Layer 14 of a small transformer language model trained on English Wikipedia (24 layers, counted from 0, width 96).
A neuron's activation on a vector x is SiLU(gate . x) times (in . x), where the dot is the dot product.

Input weights of the MLP neurons that the questions are about. A number n stands for n times 0.0061.
n5 gate: -20 9 7 16 -26 3 -9 -5 -8 -38 8 -53 21 18 31 -49 24 -12 10 24 21 2 -10 -77 -16 18 -32 -4 10 31 -3 56 -18 -7 10 10 38 -39 -13 10 4 13 21 30 -14 26 20 -38 -27 -42 -40 -21 -39 22 33 13 -13 -15 -3 30 39 6 -36 -22 -39 6 43 4 -21 18 -21 -27 -32 -19 -23 6 29 -35 9 23 15 34 2 -60 0 -43 -47 -15 -18 5 9 50 -13 42 -72 -7
n32 gate: 34 9 -5 -11 -27 13 25 17 31 17 3 -13 -52 -46 -16 29 13 -48 -40 -39 -52 -7 -49 -39 0 2 -72 0 19 -35 31 12 1 -15 17 71 -20 39 8 20 23 34 -7 -7 16 -11 0 27 -8 -12 -35 8 -66 -23 -37 -12 -9 -31 9 -6 38 72 8 4 -53 -25 -4 -68 13 -16 40 6 3 8 -35 43 17 21 -21 65 -16 19 31 -54 7 -21 4 -25 -11 1 35 -7 -1 40 -26 26
n34 gate: 17 -8 43 -49 -3 17 1 -6 -8 -8 -4 22 -17 -25 1 -9 7 -49 31 -13 -40 29 -26 17 -52 34 -32 42 -41 -10 41 -22 -62 -7 31 3 -24 8 -13 24 -26 0 -19 -9 -58 67 41 13 -47 -8 43 -16 -5 13 13 23 -29 -48 -21 10 2 -31 -30 -28 -60 -12 21 38 -3 36 9 -7 20 13 -9 4 -30 -21 17 -35 34 27 -7 -21 -17 -13 8 -41 35 -27 -2 -2 1 18 3 3
n47 gate: 16 43 -55 -34 32 -32 -5 -6 37 28 -1 -28 -49 -31 -29 -5 30 -13 -40 15 -14 -25 -6 25 23 -17 -39 -5 -14 -2 32 11 52 28 20 6 -25 38 3 16 -32 3 -36 9 -22 -5 19 -35 28 -2 -16 -2 -5 13 23 6 8 10 31 -61 54 81 -34 -15 -46 -1 7 -15 -4 17 -2 2 2 23 -4 34 21 -6 -2 -10 21 27 -3 -36 1 -3 -29 -10 31 -16 -29 -43 -27 22 14 -2
n119 gate: -42 6 11 -42 26 14 22 -9 71 -7 -2 16 -9 18 28 -27 -17 4 -20 -32 -7 -49 -8 -2 2 25 -49 -35 -30 18 12 38 -16 14 7 6 -28 6 37 -21 -27 29 -4 24 -53 42 60 -3 10 -70 3 46 2 -7 -20 49 -51 19 -32 14 -19 -11 -49 36 21 -57 6 3 -31 -15 10 2 -27 19 -19 16 1 -19 25 42 8 5 10 22 -19 -33 -23 -26 24 -23 2 12 21 13 37 -32
n129 gate: 2 45 -18 -11 7 25 -28 -10 67 24 17 5 15 -10 -11 -46 -9 20 41 -21 5 -10 6 13 -12 20 20 17 -2 27 -9 3 12 -51 8 -7 -7 -8 11 20 -54 12 -16 0 -6 -6 35 -1 -12 -7 42 -19 4 -14 -28 37 -17 -14 7 -5 20 -4 -9 -31 -12 -5 6 -8 -6 -1 72 -11 -26 6 -10 -84 -50 -2 -9 26 33 -51 33 -10 59 40 -25 -9 -29 -3 18 -20 -27 38 34 -8
n138 gate: 12 14 -40 -20 37 -17 -52 26 33 32 17 25 -12 -52 30 26 -37 -6 23 20 24 -50 -28 14 -7 -5 9 -29 16 21 17 39 -28 23 27 -20 34 20 -5 -20 -28 -27 -16 -17 7 12 27 -26 34 -1 -2 42 14 -16 -51 38 -9 -19 -16 40 -22 51 -6 35 4 48 -24 17 13 -14 0 3 22 -27 -45 23 28 -2 -7 -14 -35 -33 20 35 -33 6 -6 -10 44 -13 8 37 -21 11 -64 36
n177 gate: -22 7 -6 27 -48 -45 14 20 46 -27 14 28 -38 8 0 -4 5 -5 -38 13 5 -49 -10 -55 -28 10 5 -21 -18 8 -29 -7 43 20 16 15 23 9 -11 -33 -5 40 -2 3 45 1 25 13 -3 32 -1 -20 11 -13 5 -20 49 1 8 -48 22 -3 -28 5 28 22 -5 27 22 -4 40 -31 12 23 -17 -6 30 2 -18 14 0 62 -37 -65 2 3 4 -26 61 -7 11 2 -2 -22 -25 -5
n187 gate: -4 -11 -9 -29 69 -28 -12 15 7 -8 2 -41 -33 36 6 -59 -32 -14 -9 11 -1 29 22 3 -7 11 16 -37 4 37 -29 2 -16 30 24 17 20 26 24 21 12 27 40 -37 -36 -1 5 47 1 -5 1 39 -19 50 -21 -17 -12 -11 2 -10 7 42 -24 -50 55 1 2 17 10 -18 63 -40 19 -10 -9 14 -1 21 -11 33 14 -5 -21 27 -37 27 -27 -13 25 -26 -10 -9 -48 -47 -41 21
n191 gate: -25 20 -17 -20 32 32 -20 6 58 42 -4 35 -27 8 40 63 3 -2 3 8 23 -19 -61 -27 4 24 -15 -20 -24 37 38 51 -8 11 11 12 -11 23 2 -26 15 16 27 -29 13 -9 4 -53 -29 8 2 15 16 -26 -4 37 -39 2 20 -43 53 26 8 9 -19 29 39 -53 -6 -14 -5 35 -31 19 39 -33 9 -68 0 -5 9 21 29 -23 15 28 -7 -17 6 23 -18 47 -39 -2 -23 7
n217 gate: -6 -18 36 -22 -75 22 5 -30 25 -38 22 34 -21 -26 -19 -32 -17 32 22 14 -22 -48 -27 15 4 3 -23 -4 -19 -2 38 5 -2 -10 -6 5 -56 18 29 -11 -17 24 -13 6 -16 22 31 -1 -8 35 -14 -47 12 -8 -24 -50 -77 -27 -60 -5 17 8 14 17 40 23 23 3 -1 -8 -20 3 -20 -33 22 29 -1 7 -9 -13 31 -17 36 -23 4 47 11 -36 37 -32 3 18 -10 1 -18 -38
n237 gate: -8 -32 16 26 -33 -11 33 -33 -16 13 6 15 -12 -6 -7 -9 33 -41 -19 -6 5 5 -5 -4 45 2 -9 36 -3 5 39 -36 -5 30 -48 -10 9 -35 47 -25 -16 22 -13 12 21 -28 -5 -3 17 -30 -28 41 -28 17 3 16 39 -10 10 53 5 9 -16 26 -27 -12 8 4 -27 21 32 3 -14 -7 24 34 -11 7 -19 32 -12 -24 -72 -45 26 -58 4 -1 -24 -26 -20 22 8 -10 34 17
n250 gate: 39 0 -19 12 -39 29 -51 -3 66 -1 -2 42 8 -7 3 26 51 22 16 -44 10 18 24 17 -56 -35 -10 13 -28 27 48 9 18 -22 -19 -15 -32 -11 22 -22 -2 -9 18 41 -27 14 -45 7 -29 17 -7 2 14 -43 -7 3 45 35 4 5 39 2 -4 11 -43 -11 7 -7 -3 26 -5 22 -7 44 -33 20 20 -21 -2 8 -5 -12 -13 0 -2 5 34 33 10 -39 -70 22 14 33 -39 -5
n253 gate: -18 -28 -29 -46 27 -17 15 12 38 -19 -16 -35 -11 -15 82 -62 80 0 -13 -31 29 9 -3 28 -9 -30 -18 15 -37 47 36 31 -83 3 2 -41 37 -42 38 -35 -8 -14 4 -10 -32 -47 3 30 -11 5 0 -3 -27 34 19 -24 33 29 -10 19 -11 22 -80 1 -9 -8 -20 -13 -56 12 -7 -18 22 -30 21 -10 -5 -29 -37 33 23 -30 -10 -3 20 -17 -19 -23 -13 8 -36 38 -30 26 20 -30
n254 gate: 71 -32 -16 -12 -30 3 6 11 19 8 26 -20 -47 31 28 -5 24 -23 -4 -31 7 27 14 7 16 -5 -7 23 -19 -16 -8 -40 23 -10 19 -22 -20 17 -41 -28 16 22 -34 4 -37 26 7 -29 44 -24 -46 62 -68 -1 11 -46 15 -10 -2 -8 -25 17 9 -15 -34 17 5 1 -10 -4 50 28 11 14 -20 -5 -39 -16 5 26 2 30 -11 -11 21 -19 -5 -12 40 -7 -23 9 1 13 -29 -21
n5 in: -22 23 21 56 -5 52 42 -25 -9 -1 -18 -9 -42 -13 19 23 -15 40 15 51 -2 15 -8 -43 -13 -34 -40 5 -40 6 13 -27 10 26 -40 -1 -18 0 -29 5 42 -7 -44 3 -26 20 -29 -17 -4 -5 11 -1 -19 -2 29 2 -28 -25 -5 -34 21 0 -3 22 50 -15 1 14 5 10 27 80 21 31 55 16 25 -9 -16 8 -27 30 28 -10 65 50 -6 -18 19 -40 -5 14 -2 -30 -6 13
n32 in: 26 -20 4 -16 8 -35 -41 8 -7 24 19 10 -38 37 39 20 -42 19 13 -58 3 30 -12 -50 -24 2 -2 25 30 42 -16 -1 -10 -10 50 3 -24 13 -27 29 2 -16 -22 20 3 7 3 1 13 -24 -64 -9 40 17 22 5 7 1 -24 -28 11 25 -10 -23 40 28 25 -41 -23 28 -18 18 12 -5 -21 -31 -60 -44 2 26 -8 95 25 -26 -15 1 5 -20 10 6 -2 5 -18 1 -15 -27
n34 in: -28 -43 32 -41 7 -20 -7 18 37 -11 -3 16 88 26 35 14 4 35 1 11 -30 -12 -11 -62 37 -16 15 -8 17 4 -29 -6 -15 18 19 9 14 -27 17 2 5 26 25 -7 -2 -40 -56 -49 4 14 6 -47 8 22 -11 -17 -40 -5 -36 1 -31 -3 8 -28 30 -58 -11 -8 -7 -12 -23 -8 35 2 -9 -23 -13 -18 39 -3 42 19 -6 18 26 -27 35 -16 -2 -62 7 -25 10 -16 13 26
n47 in: -27 -19 -29 -8 52 -7 -2 -15 40 18 -30 12 -11 36 0 -16 -12 5 59 -13 27 -16 10 -2 25 -21 -1 -18 45 -18 35 20 -9 2 6 -21 -31 57 -2 -21 -24 44 12 -15 6 -7 -6 23 -4 15 -10 -10 -17 18 -32 -18 38 25 -30 -19 50 13 20 -10 55 8 -31 7 32 35 12 28 26 48 -50 -8 -4 1 16 -29 -32 -23 1 34 23 -11 51 50 5 2 35 1 25 -2 -6 -34
n119 in: 17 -12 -27 23 -24 -16 -2 -5 7 -34 -13 15 -5 13 -28 -22 8 -24 34 13 -19 -2 -28 39 -8 -7 -4 14 21 1 13 -10 -29 2 -6 22 3 -13 -3 15 30 19 -56 -42 -2 11 4 -13 -8 -16 28 -27 18 31 35 45 -23 15 28 -6 -28 24 49 -25 -32 -22 -31 8 -10 -13 14 13 30 31 57 -9 15 -5 -30 22 -55 34 7 34 8 -18 5 4 26 2 22 -19 36 89 -2 17
n129 in: 9 -10 -39 16 -39 -10 -9 14 -16 46 -39 1 -15 14 20 -7 -21 -54 -19 25 60 26 -16 -41 -25 14 19 11 -34 -26 16 -58 14 -21 -41 36 3 -1 -6 -53 5 17 18 19 -24 -34 -3 4 -10 15 19 -17 44 1 6 -37 43 18 27 -2 16 22 -18 -1 2 -2 9 -39 -19 -57 -38 17 -19 1 -28 33 -12 -3 -20 -5 -8 26 -20 6 -52 10 12 -4 -4 5 -34 43 53 -7 52 29
n138 in: 37 -23 2 -18 -27 -24 19 -26 -14 4 -13 -11 12 -13 17 -4 0 -7 31 39 0 -7 1 37 42 24 16 20 0 30 20 1 5 -29 3 -45 14 4 22 -8 25 11 -12 -21 40 1 -3 -31 21 69 7 28 42 28 2 -42 6 -23 -26 -20 43 19 1 25 -2 18 -41 -19 -61 -20 -19 43 -7 1 12 5 -10 -6 -6 36 -2 -1 -3 50 -2 -53 -9 29 7 4 -3 -30 -19 35 11 30
n177 in: -21 -24 32 38 10 64 12 22 40 16 1 -55 -17 52 36 6 14 11 9 -27 31 -8 31 28 34 -22 -6 11 29 -21 3 -27 -36 -71 7 -10 30 39 2 2 8 6 40 -14 -42 -14 -52 -13 13 9 11 45 17 -7 -45 -43 -29 27 27 -39 0 5 -6 6 28 39 18 -9 12 -24 2 -1 42 -29 -30 -58 -32 16 15 0 -5 1 -14 -29 -7 -5 2 42 24 3 -15 -9 -27 0 61 3
n187 in: -9 20 -6 -16 -12 -32 -10 -33 -27 -19 12 -7 0 22 -24 20 -28 -30 5 21 25 5 0 -18 25 -14 -21 -5 24 20 21 2 10 33 -37 -14 6 2 42 -9 -17 -25 -23 -36 -26 -43 -15 2 9 -52 -21 -5 -24 -8 -12 4 -12 -14 8 22 -27 19 -21 -5 16 31 25 32 -23 -16 3 43 5 -64 -24 34 -1 -28 -42 -9 35 25 -25 47 51 -64 -4 -11 0 -31 37 13 -31 28 33 -31
n191 in: -31 -6 24 35 5 21 -14 39 -1 -44 -21 -34 31 -21 -24 12 -31 -2 18 -14 -7 78 41 22 19 -20 14 -15 -24 25 -8 -34 -60 41 -15 -9 -12 5 24 32 14 -15 -8 -10 30 12 37 -4 -19 39 21 -34 -13 21 -22 31 -5 27 35 9 -31 -13 30 -29 -12 -31 -4 34 34 -22 38 14 -33 -62 -31 6 25 15 -10 -8 -23 53 15 -22 21 -37 -42 8 -15 -4 -10 -2 13 -19 -30 8
n217 in: 33 -4 -18 -1 29 -2 -13 -20 21 27 37 -8 -5 -5 5 -29 29 -5 -8 -24 37 48 0 3 -14 7 -37 -10 -4 -23 5 -10 2 -14 -16 10 52 9 -7 1 16 11 -20 -19 -7 14 -23 12 18 -39 15 14 29 -5 -49 -2 -13 3 10 54 -9 -30 17 3 49 2 11 -15 8 4 28 56 23 18 35 -44 -36 -58 43 12 -14 -16 2 48 -4 -20 3 8 -13 50 -2 -45 2 -23 63 21
n237 in: -26 7 -1 -13 22 -48 1 14 -23 30 -17 19 -21 6 20 21 -10 -13 31 30 -61 -29 14 -33 -9 4 7 8 -31 3 8 -40 7 -8 -18 1 32 -23 10 -19 -9 -4 -16 24 57 -2 10 -28 6 7 -16 -30 -20 -4 9 -16 1 -19 -74 0 19 -23 15 49 26 -26 -10 26 -17 11 -28 -11 -13 4 -15 -21 43 -30 -12 -62 11 32 -3 4 -28 -7 -17 31 -48 13 -5 21 5 22 42 -12
n250 in: -40 4 -28 5 -28 -48 -2 -10 17 4 -44 6 24 -44 24 21 -50 -4 10 14 -16 35 -13 17 -13 -26 28 -12 22 12 11 31 24 -8 -2 -4 40 12 7 -32 -3 30 -1 0 21 -8 37 -10 64 17 23 25 -3 15 -20 6 -42 19 -53 7 28 32 30 -66 3 -10 -2 8 -2 14 27 43 -21 -25 30 -14 12 11 18 12 -7 -18 -40 -4 11 26 -15 30 20 21 5 7 -14 39 9 20
n253 in: -12 -30 -20 -34 23 -10 40 -36 -40 -7 13 -9 10 41 31 -41 21 -31 -5 -37 44 -8 4 23 4 -40 -57 24 5 8 -42 6 14 -69 5 -48 22 -2 -12 -15 8 -26 -2 27 -16 -4 5 24 46 -49 -22 -17 -18 -5 -22 -63 -7 -32 -28 8 -3 58 -27 38 0 23 -70 1 25 6 11 47 12 -6 14 -8 -5 6 8 9 21 -5 -13 60 -18 -5 -9 23 -6 -17 2 -47 -4 10 16 6
n254 in: -31 -1 49 4 -6 20 39 -10 20 -5 23 -19 -10 2 59 14 7 -46 8 0 55 9 -11 -23 -11 18 -15 -30 -2 1 49 19 13 -8 40 -25 27 28 -1 21 53 15 17 0 -27 -24 23 20 -14 -16 30 9 10 21 36 -3 -11 -10 -44 39 -13 33 -27 34 -5 16 -28 -36 -7 2 4 -4 22 44 -25 25 -29 -27 9 -9 -12 45 -15 45 -14 -10 1 -10 -10 -27 18 1 15 -5 16 -38

Each question shows a token from some text and the vector x that enters the MLP there. A number n stands for n times 0.046.

"ion": 42 14 -33 16 -6 8 37 8 -1 23 -12 -53 -20 13 18 3 -28 -11 12 -16 9 -10 21 9 20 -15 -35 4 7 -15 -2 -12 -6 -24 -9 15 36 1 -3 19 7 13 -18 37 -27 18 -12 16 8 24 24 -17 36 -6 22 21 6 -4 3 -26 12 -14 29 -38 -10 -11 -36 -18 -23 -56 5 24 36 11 -10 26 1 -1 47 35 3 16 6 -15 -33 -4 10 -11 5 -1 -5 -13 48 -17 13 -46
The three highest activations, in order: n254, n32, n119

" m": 31 0 21 63 16 -31 -4 -19 -4 0 -33 -15 4 12 -7 -12 -25 12 7 -12 9 -4 52 -20 0 -4 39 -2 -2 -23 7 16 -24 -4 -21 -6 19 40 -3 24 20 -18 -21 13 31 -35 -22 18 -20 26 -18 15 64 -15 -4 19 16 9 -44 -3 -10 -5 -9 6 4 -49 -7 21 17 5 35 19 -7 -7 19 20 1 7 -11 -11 3 15 24 -10 -7 -18 6 -1 1 7 6 32 3 -49 24 -44
Which neuron lights up most? n253

"ord": 7 -2 -2 -3 15 41 13 -15 -3 28 -13 -21 1 0 -12 5 29 3 2 10 -6 -33 30 -8 1 -8 10 26 -13 -28 -43 6 -25 -13 -3 3 12 -1 -26 27 15 8 -22 -10 18 -11 7 36 -7 24 7 10 15 39 -1 -42 -3 -6 -32 -47 31 -8 35 2 -29 28 19 9 -6 -57 -8 22 41 -34 -40 28 13 11 -2 29 -15 -11 36 29 -5 10 17 -22 21 -4 5 -40 19 -40 -8 2
Which neuron lights up most? n250

"ran": 16 21 32 18 11 2 -11 4 -36 -4 5 -16 28 -18 -24 -40 -40 -12 38 14 46 6 26 -1 -17 -5 -9 -24 6 30 -3 -40 -37 -8 3 -15 25 -15 -11 -3 -24 -30 5 9 39 29 27 -15 34 7 -15 -9 22 -14 -8 -10 -30 17 -30 -10 -22 -22 -14 -31 -10 -6 -4 4 -13 -22 -38 -22 -3 -19 -14 30 -30 9 -2 -16 -28 1 -8 12 20 36 3 9 -17 18 -24 -14 51 42 -5 6
Which neuron lights up most? n138

"m": -3 8 36 14 -25 -13 -25 -4 -19 -15 -4 -59 11 13 -19 -5 -28 27 3 -5 27 11 12 -19 -41 10 7 -11 3 -41 -15 -32 19 29 -14 -33 3 4 -32 -41 21 -13 -38 17 22 27 -7 -18 8 -23 -17 4 -23 12 16 13 -3 -11 -16 1 -2 -3 -3 -33 9 1 -41 0 10 -32 -28 -41 -2 18 24 32 -9 -32 -36 -27 0 26 -2 -30 7 -40 18 -12 0 -3 15 35 20 -13 -23 -25
The two highest activations, in order: n5, n254

"vers": 36 30 11 25 -23 4 14 23 35 13 -12 1 13 -6 -3 2 -11 2 25 -26 -6 -3 11 16 19 -56 1 19 -11 -18 -15 18 -4 -5 -10 -20 8 -69 -13 40 9 -4 -19 10 47 33 -11 -14 1 44 21 -2 -3 -30 5 -7 -24 26 1 -13 -15 -18 3 -26 1 5 2 32 -48 -22 6 47 29 -18 -14 -19 -35 -14 -6 -4 6 -1 28 26 -19 16 44 -11 13 -19 7 3 30 -9 -18 1
Which neuron lights up most? n250

" In": -1 -40 44 2 -8 12 -8 -20 -11 -21 -7 0 5 -3 -24 -24 -47 -21 -30 -21 -30 -3 15 32 7 1 17 -16 -5 8 -24 -4 19 37 -23 -14 -6 -8 3 -3 14 5 32 -9 2 -44 -17 -21 3 5 10 55 1 -6 16 3 3 -30 19 4 -11 -21 52 9 29 7 -17 -29 -51 -1 21 -8 14 7 -14 18 13 0 -14 -29 43 -39 12 -9 9 -32 5 -4 29 34 -12 -9 50 -1 16 -12
Which neuron lights up most? n32

"\n": 3 -38 -34 5 33 -20 -9 31 -16 22 21 -28 -2 -3 27 8 16 -35 -10 -7 -1 49 16 -9 49 15 56 32 16 0 -24 -44 10 15 -13 -13 -28 2 -14 21 -18 19 -10 4 6 -3 -2 1 5 -4 35 -25 12 26 10 -4 -9 -16 -9 -21 -21 -18 47 15 21 -12 -3 -13 -34 13 -1 36 7 -12 9 41 -2 3 7 -30 -3 20 -52 19 -15 -43 -6 11 24 -15 -11 3 0 -11 -19 18
Which neuron lights up most? n237

"w": -6 -11 1 3 -5 19 2 -16 -11 -9 5 11 23 9 14 5 -23 51 14 29 17 -8 2 2 23 -36 9 1 -2 -37 17 3 1 -20 42 22 -6 -3 -41 12 46 17 7 24 6 -16 -37 16 -9 39 -9 -12 -3 12 12 5 14 5 -9 -14 -1 -27 20 18 12 19 -18 7 -38 6 -21 24 32 46 -36 -28 -53 -23 -25 1 -3 51 27 -21 -11 -6 3 23 -44 18 20 10 -3 -40 -16 2
Which neuron lights up most? n187

"He": -15 -10 58 -1 -5 24 -24 2 -37 -7 7 30 -19 -2 7 5 -37 40 30 -3 -12 34 -1 14 11 -1 9 5 -42 -25 -23 -40 0 44 3 19 -35 -14 0 11 -14 17 18 -2 -4 0 -22 5 -26 -12 34 23 21 -3 -8 -24 -16 -25 21 5 -8 -36 24 55 20 -3 -4 -17 -15 35 17 -28 41 -40 -4 9 -19 -10 -1 4 -34 16 22 -3 -29 -14 -12 -10 -25 10 -20 -10 -2 -19 -5 24
Which neuron lights up most? n34

" of": 0 -28 15 55 -1 -15 15 24 -7 2 22 -74 13 -20 3 19 -25 6 -6 -11 0 -19 -8 8 33 -21 2 7 3 29 -6 18 -11 7 -5 -11 14 3 10 -29 -1 19 -10 30 3 -17 -27 4 -15 11 6 15 29 8 1 21 -19 -28 13 18 5 -22 -9 10 18 21 -9 -38 -28 -65 -8 47 -6 -16 -26 25 12 7 0 -65 11 11 12 -19 -11 18 5 31 33 1 13 -37 25 15 0 -4
Which neuron lights up most? n138

" S": -14 11 19 27 -10 7 -35 -4 -26 -9 12 -25 19 15 12 -39 -13 18 -26 22 -2 4 6 20 -21 -60 0 28 -24 -4 -3 -7 -5 2 -6 5 -5 -14 -65 -26 15 -12 14 -1 -7 -25 -33 15 -16 38 -22 15 9 -6 -8 28 -6 9 -35 -11 -31 -34 19 -5 -4 -1 -35 -13 -20 61 31 -14 24 -14 29 10 3 -2 57 -34 5 -22 30 4 -5 -6 14 25 -9 6 5 -26 13 7 -5 -11
The two highest activations, in order: n187, n129

"ro": 5 -35 -8 29 -2 13 29 -10 11 -3 -15 -28 -7 7 -5 -10 -32 2 32 -47 0 22 28 -20 -35 -16 -13 25 52 0 1 -10 -11 16 -6 2 8 43 0 23 -15 -23 -21 -1 18 14 31 -18 22 28 -19 4 26 66 24 -12 -12 -6 -13 -11 14 -21 -18 -8 -35 10 19 -15 2 11 -17 -24 23 22 -10 9 -29 16 -3 12 -40 5 44 1 3 -31 -49 -2 -7 33 5 -28 -15 14 16 -8
Which neuron lights up most? n32

"il": 2 9 -16 10 6 -14 2 12 6 14 -20 -32 50 18 -29 -34 -32 -12 -11 -41 24 29 33 30 33 10 9 -15 -7 -6 19 46 -6 -17 -28 22 7 -1 1 45 6 -25 -12 -21 16 36 15 -6 18 15 -17 -8 -26 23 -1 -6 13 -7 1 -4 -16 22 -2 -18 -8 -14 -4 19 38 13 -8 31 18 -13 -5 -8 -3 -9 30 -45 -35 28 63 -1 8 -11 6 -26 13 -19 21 -39 0 -34 -9 10
Which neuron lights up most? n47

" in": -5 -50 27 15 13 17 19 -18 25 -25 -14 -39 -16 4 -43 18 -29 -10 -32 -48 -23 -8 19 -9 27 13 4 -18 -1 -17 -10 13 -9 28 -25 -18 -1 -2 7 -18 11 29 11 -12 15 -39 -13 -4 -14 -4 19 28 16 10 -2 35 -3 -20 2 11 -20 -20 23 2 7 16 -2 -5 -52 -55 3 22 11 21 -21 5 8 5 -46 -58 16 2 35 7 4 -3 -8 17 9 23 6 -25 39 3 13 3
The most active neuron and its activation: n119, at about 1.4

" including": -14 -29 31 29 -17 4 -4 9 34 39 4 -28 -25 21 12 20 8 -24 -8 -60 3 5 -8 24 38 17 41 7 -16 -17 7 -8 2 3 -23 -43 6 -8 1 -22 17 -2 -12 26 -13 12 -17 14 7 -1 39 -16 30 0 29 -6 12 -10 20 4 -2 -20 10 8 -2 -2 2 4 -17 -30 52 19 -13 -24 -37 32 25 5 1 -38 -6 10 8 2 -37 7 -2 20 -34 49 -40 11 33 1 -8 -17
The most active neuron and its activation: n254, at about 2.1

"ily": 4 8 -13 7 -11 30 25 12 21 -7 17 12 4 14 26 -12 -33 12 -11 -3 -23 0 16 15 -12 -18 22 -5 -18 24 -20 -27 -14 5 15 22 14 -36 -7 7 -1 -10 -28 25 -28 7 0 -8 -1 31 19 41 36 19 36 3 26 -9 1 -14 31 23 9 10 34 10 -45 -10 -42 -29 19 25 7 -10 -3 19 5 6 20 5 20 20 -30 -24 -18 10 -8 50 -80 31 22 14 20 17 19 -10
Which neuron lights up most? n129

"ia": 23 -22 7 -15 -15 0 15 5 24 -17 -15 -40 -23 -4 -12 -1 -3 -29 0 -14 50 -4 15 7 -30 -22 3 19 -2 -20 4 11 -8 20 -13 -48 -15 -11 -4 35 -34 -3 -3 17 29 -13 -18 4 23 9 22 24 23 -1 35 -20 20 10 13 17 -36 -20 7 17 -32 35 7 -44 -15 -45 20 21 -19 -12 21 -67 16 14 8 -26 31 -3 16 -2 -15 0 -31 10 -3 -16 14 -19 -23 38 -8 -23
The two highest activations, in order: n253, n254

"S": -28 20 20 29 4 -17 -7 0 -32 -22 -21 -31 -14 4 21 -38 6 10 1 -17 -33 24 2 25 1 -20 -8 23 -9 -24 -27 -34 -16 3 20 -16 19 -5 -62 4 -9 5 8 3 -13 -21 -41 31 -33 24 -14 11 -13 6 -2 37 -22 -12 -44 -1 -9 -33 32 19 2 -3 -21 0 -23 28 -9 -5 14 7 19 16 -26 9 35 -58 -3 -21 24 52 5 -2 18 12 -28 20 9 -4 11 18 -13 -4
The three highest activations, in order: n34, n129, n187

"it": 1 32 9 42 2 19 -17 -8 63 -3 -13 -32 -6 -6 -33 -13 -3 -14 11 7 34 17 13 5 10 -30 -26 -1 -30 -1 9 13 -4 5 -21 17 10 -40 -17 38 23 -26 -27 50 4 -2 23 5 -3 -39 -31 -18 -4 8 -9 8 -6 36 20 -17 24 -35 48 26 9 -9 22 2 -5 19 -1 2 19 2 17 -3 -2 27 -30 -34 4 -7 -14 -8 -17 -33 -2 25 -6 38 0 -3 34 -14 -28 -29
The most active neuron and its activation: n5, at about 3.3

" the": -15 8 40 22 22 -16 7 32 32 -45 -15 -28 -29 23 -7 12 11 3 11 10 22 -12 -3 12 71 3 31 3 18 -17 9 -6 0 15 -15 -12 1 -2 6 -12 16 0 4 14 12 1 10 -3 -16 3 -17 29 43 5 4 0 -1 15 -11 0 -24 -3 -13 51 -4 -13 29 -3 -39 15 21 28 17 -35 29 7 15 -3 -52 -1 -26 -17 39 -22 -33 -12 -14 12 0 23 -15 -17 41 -5 47 21
Which neuron lights up most? n237

" at": 2 -14 33 25 -4 -8 -4 -20 25 24 -27 -17 -40 -11 -16 12 -22 -4 -13 -6 11 -5 26 3 -2 4 42 -4 7 3 -20 29 14 8 -19 -26 -2 46 -18 9 27 -7 46 17 18 -35 -18 1 36 17 17 3 -25 9 18 3 -1 -8 -19 37 15 -41 24 23 31 30 1 16 -46 -43 36 5 7 -2 12 0 41 10 -4 -42 32 20 28 9 3 13 3 22 48 5 -7 7 17 2 15 17
Which neuron lights up most? n177

"-": -26 -26 28 -6 10 7 -14 20 -11 -23 21 0 15 -15 -14 -20 16 10 -17 21 -12 26 14 -14 56 31 13 -12 10 -16 -12 -10 28 -4 1 -23 3 27 -43 0 -19 6 27 21 6 3 -9 -13 5 -27 45 -23 -3 -15 -8 -26 -28 -5 15 -6 -17 -13 1 52 -6 -25 7 8 1 13 23 28 5 -49 -4 47 -9 -10 -18 -25 -29 -32 24 -23 13 -6 -51 18 -45 2 -3 -18 32 -21 24 15
The two highest activations, in order: n32, n237

" their": -20 -7 63 28 18 -4 7 19 40 -30 -11 -22 -8 -1 -1 7 7 2 -13 -6 10 -20 -11 23 44 -15 26 -9 15 -14 10 -28 1 22 -30 -22 1 -11 32 14 24 -11 -20 0 -7 19 -14 -4 -21 11 -13 27 23 13 7 -7 2 -18 -10 19 -20 0 -1 30 -19 -18 8 -1 -30 -16 38 -6 24 -35 24 34 19 -13 -47 -1 -42 -15 32 10 -66 9 -1 4 -3 11 -8 -17 20 -18 46 25
The two highest activations, in order: n119, n237

"ge": 1 26 -24 17 -6 19 25 8 -1 12 -5 -5 -43 24 23 -4 -31 9 -14 -20 4 24 -6 22 30 -20 2 31 -18 -23 -25 -21 -11 9 8 16 18 7 -7 27 -3 15 -2 33 -17 10 -1 -5 -7 14 14 -9 43 -4 -2 5 -7 -16 -32 -14 -2 9 27 -39 21 -15 -40 -34 -34 -90 11 42 6 33 0 -3 -24 11 33 -4 -8 38 14 -15 -36 -2 15 3 10 -10 3 -10 38 10 -2 2
The three highest activations, in order: n32, n254, n119

",": 21 -14 -16 24 -7 14 9 -17 9 19 6 -4 -9 14 20 32 -38 -4 -10 -24 12 17 -1 2 12 -47 57 -11 -17 -16 -15 -61 -12 -10 -13 -55 22 -5 29 -39 -11 12 -22 42 -10 8 1 -9 -5 -2 2 7 47 -17 9 8 -2 -14 -13 -7 29 -17 23 29 -2 42 -6 -28 -14 -3 -1 39 32 -20 -29 -10 19 44 -10 -15 -12 5 -9 -37 34 -2 -12 5 6 6 29 -9 2 -15 -4 -3
Which neuron lights up most? n177

"ed": -5 20 3 19 30 15 -12 5 -31 6 -28 17 -11 3 -35 -1 6 -4 1 9 9 -25 0 32 3 -9 59 -3 -3 -11 -28 13 2 3 -36 6 26 17 0 -7 9 7 8 35 6 -39 1 -32 26 -5 -35 -15 29 -7 -8 -6 18 1 2 7 -40 -2 30 -15 33 31 -19 33 -17 -46 -34 21 1 7 -15 -7 -2 -3 41 -25 -39 -24 -18 17 -35 -3 17 -4 -48 26 -10 -14 1 42 -31 11
Which neuron lights up most? n138

"av": 16 33 -27 27 -2 7 -28 -6 -3 -24 -10 -20 -11 18 -41 -12 -2 7 -17 -45 29 0 28 8 -5 -5 32 -14 10 -6 6 18 -29 -12 -12 28 -21 -39 -24 20 49 34 2 15 21 0 -18 11 35 4 2 3 19 -5 -1 -4 -31 -12 27 -5 -19 6 10 -20 13 19 15 24 -16 -27 7 -24 22 21 6 -16 -45 -68 0 -38 13 18 -24 24 8 6 -3 -3 -34 3 40 3 -26 -23 22 -12
The most active neuron and its activation: n187, at about 1.2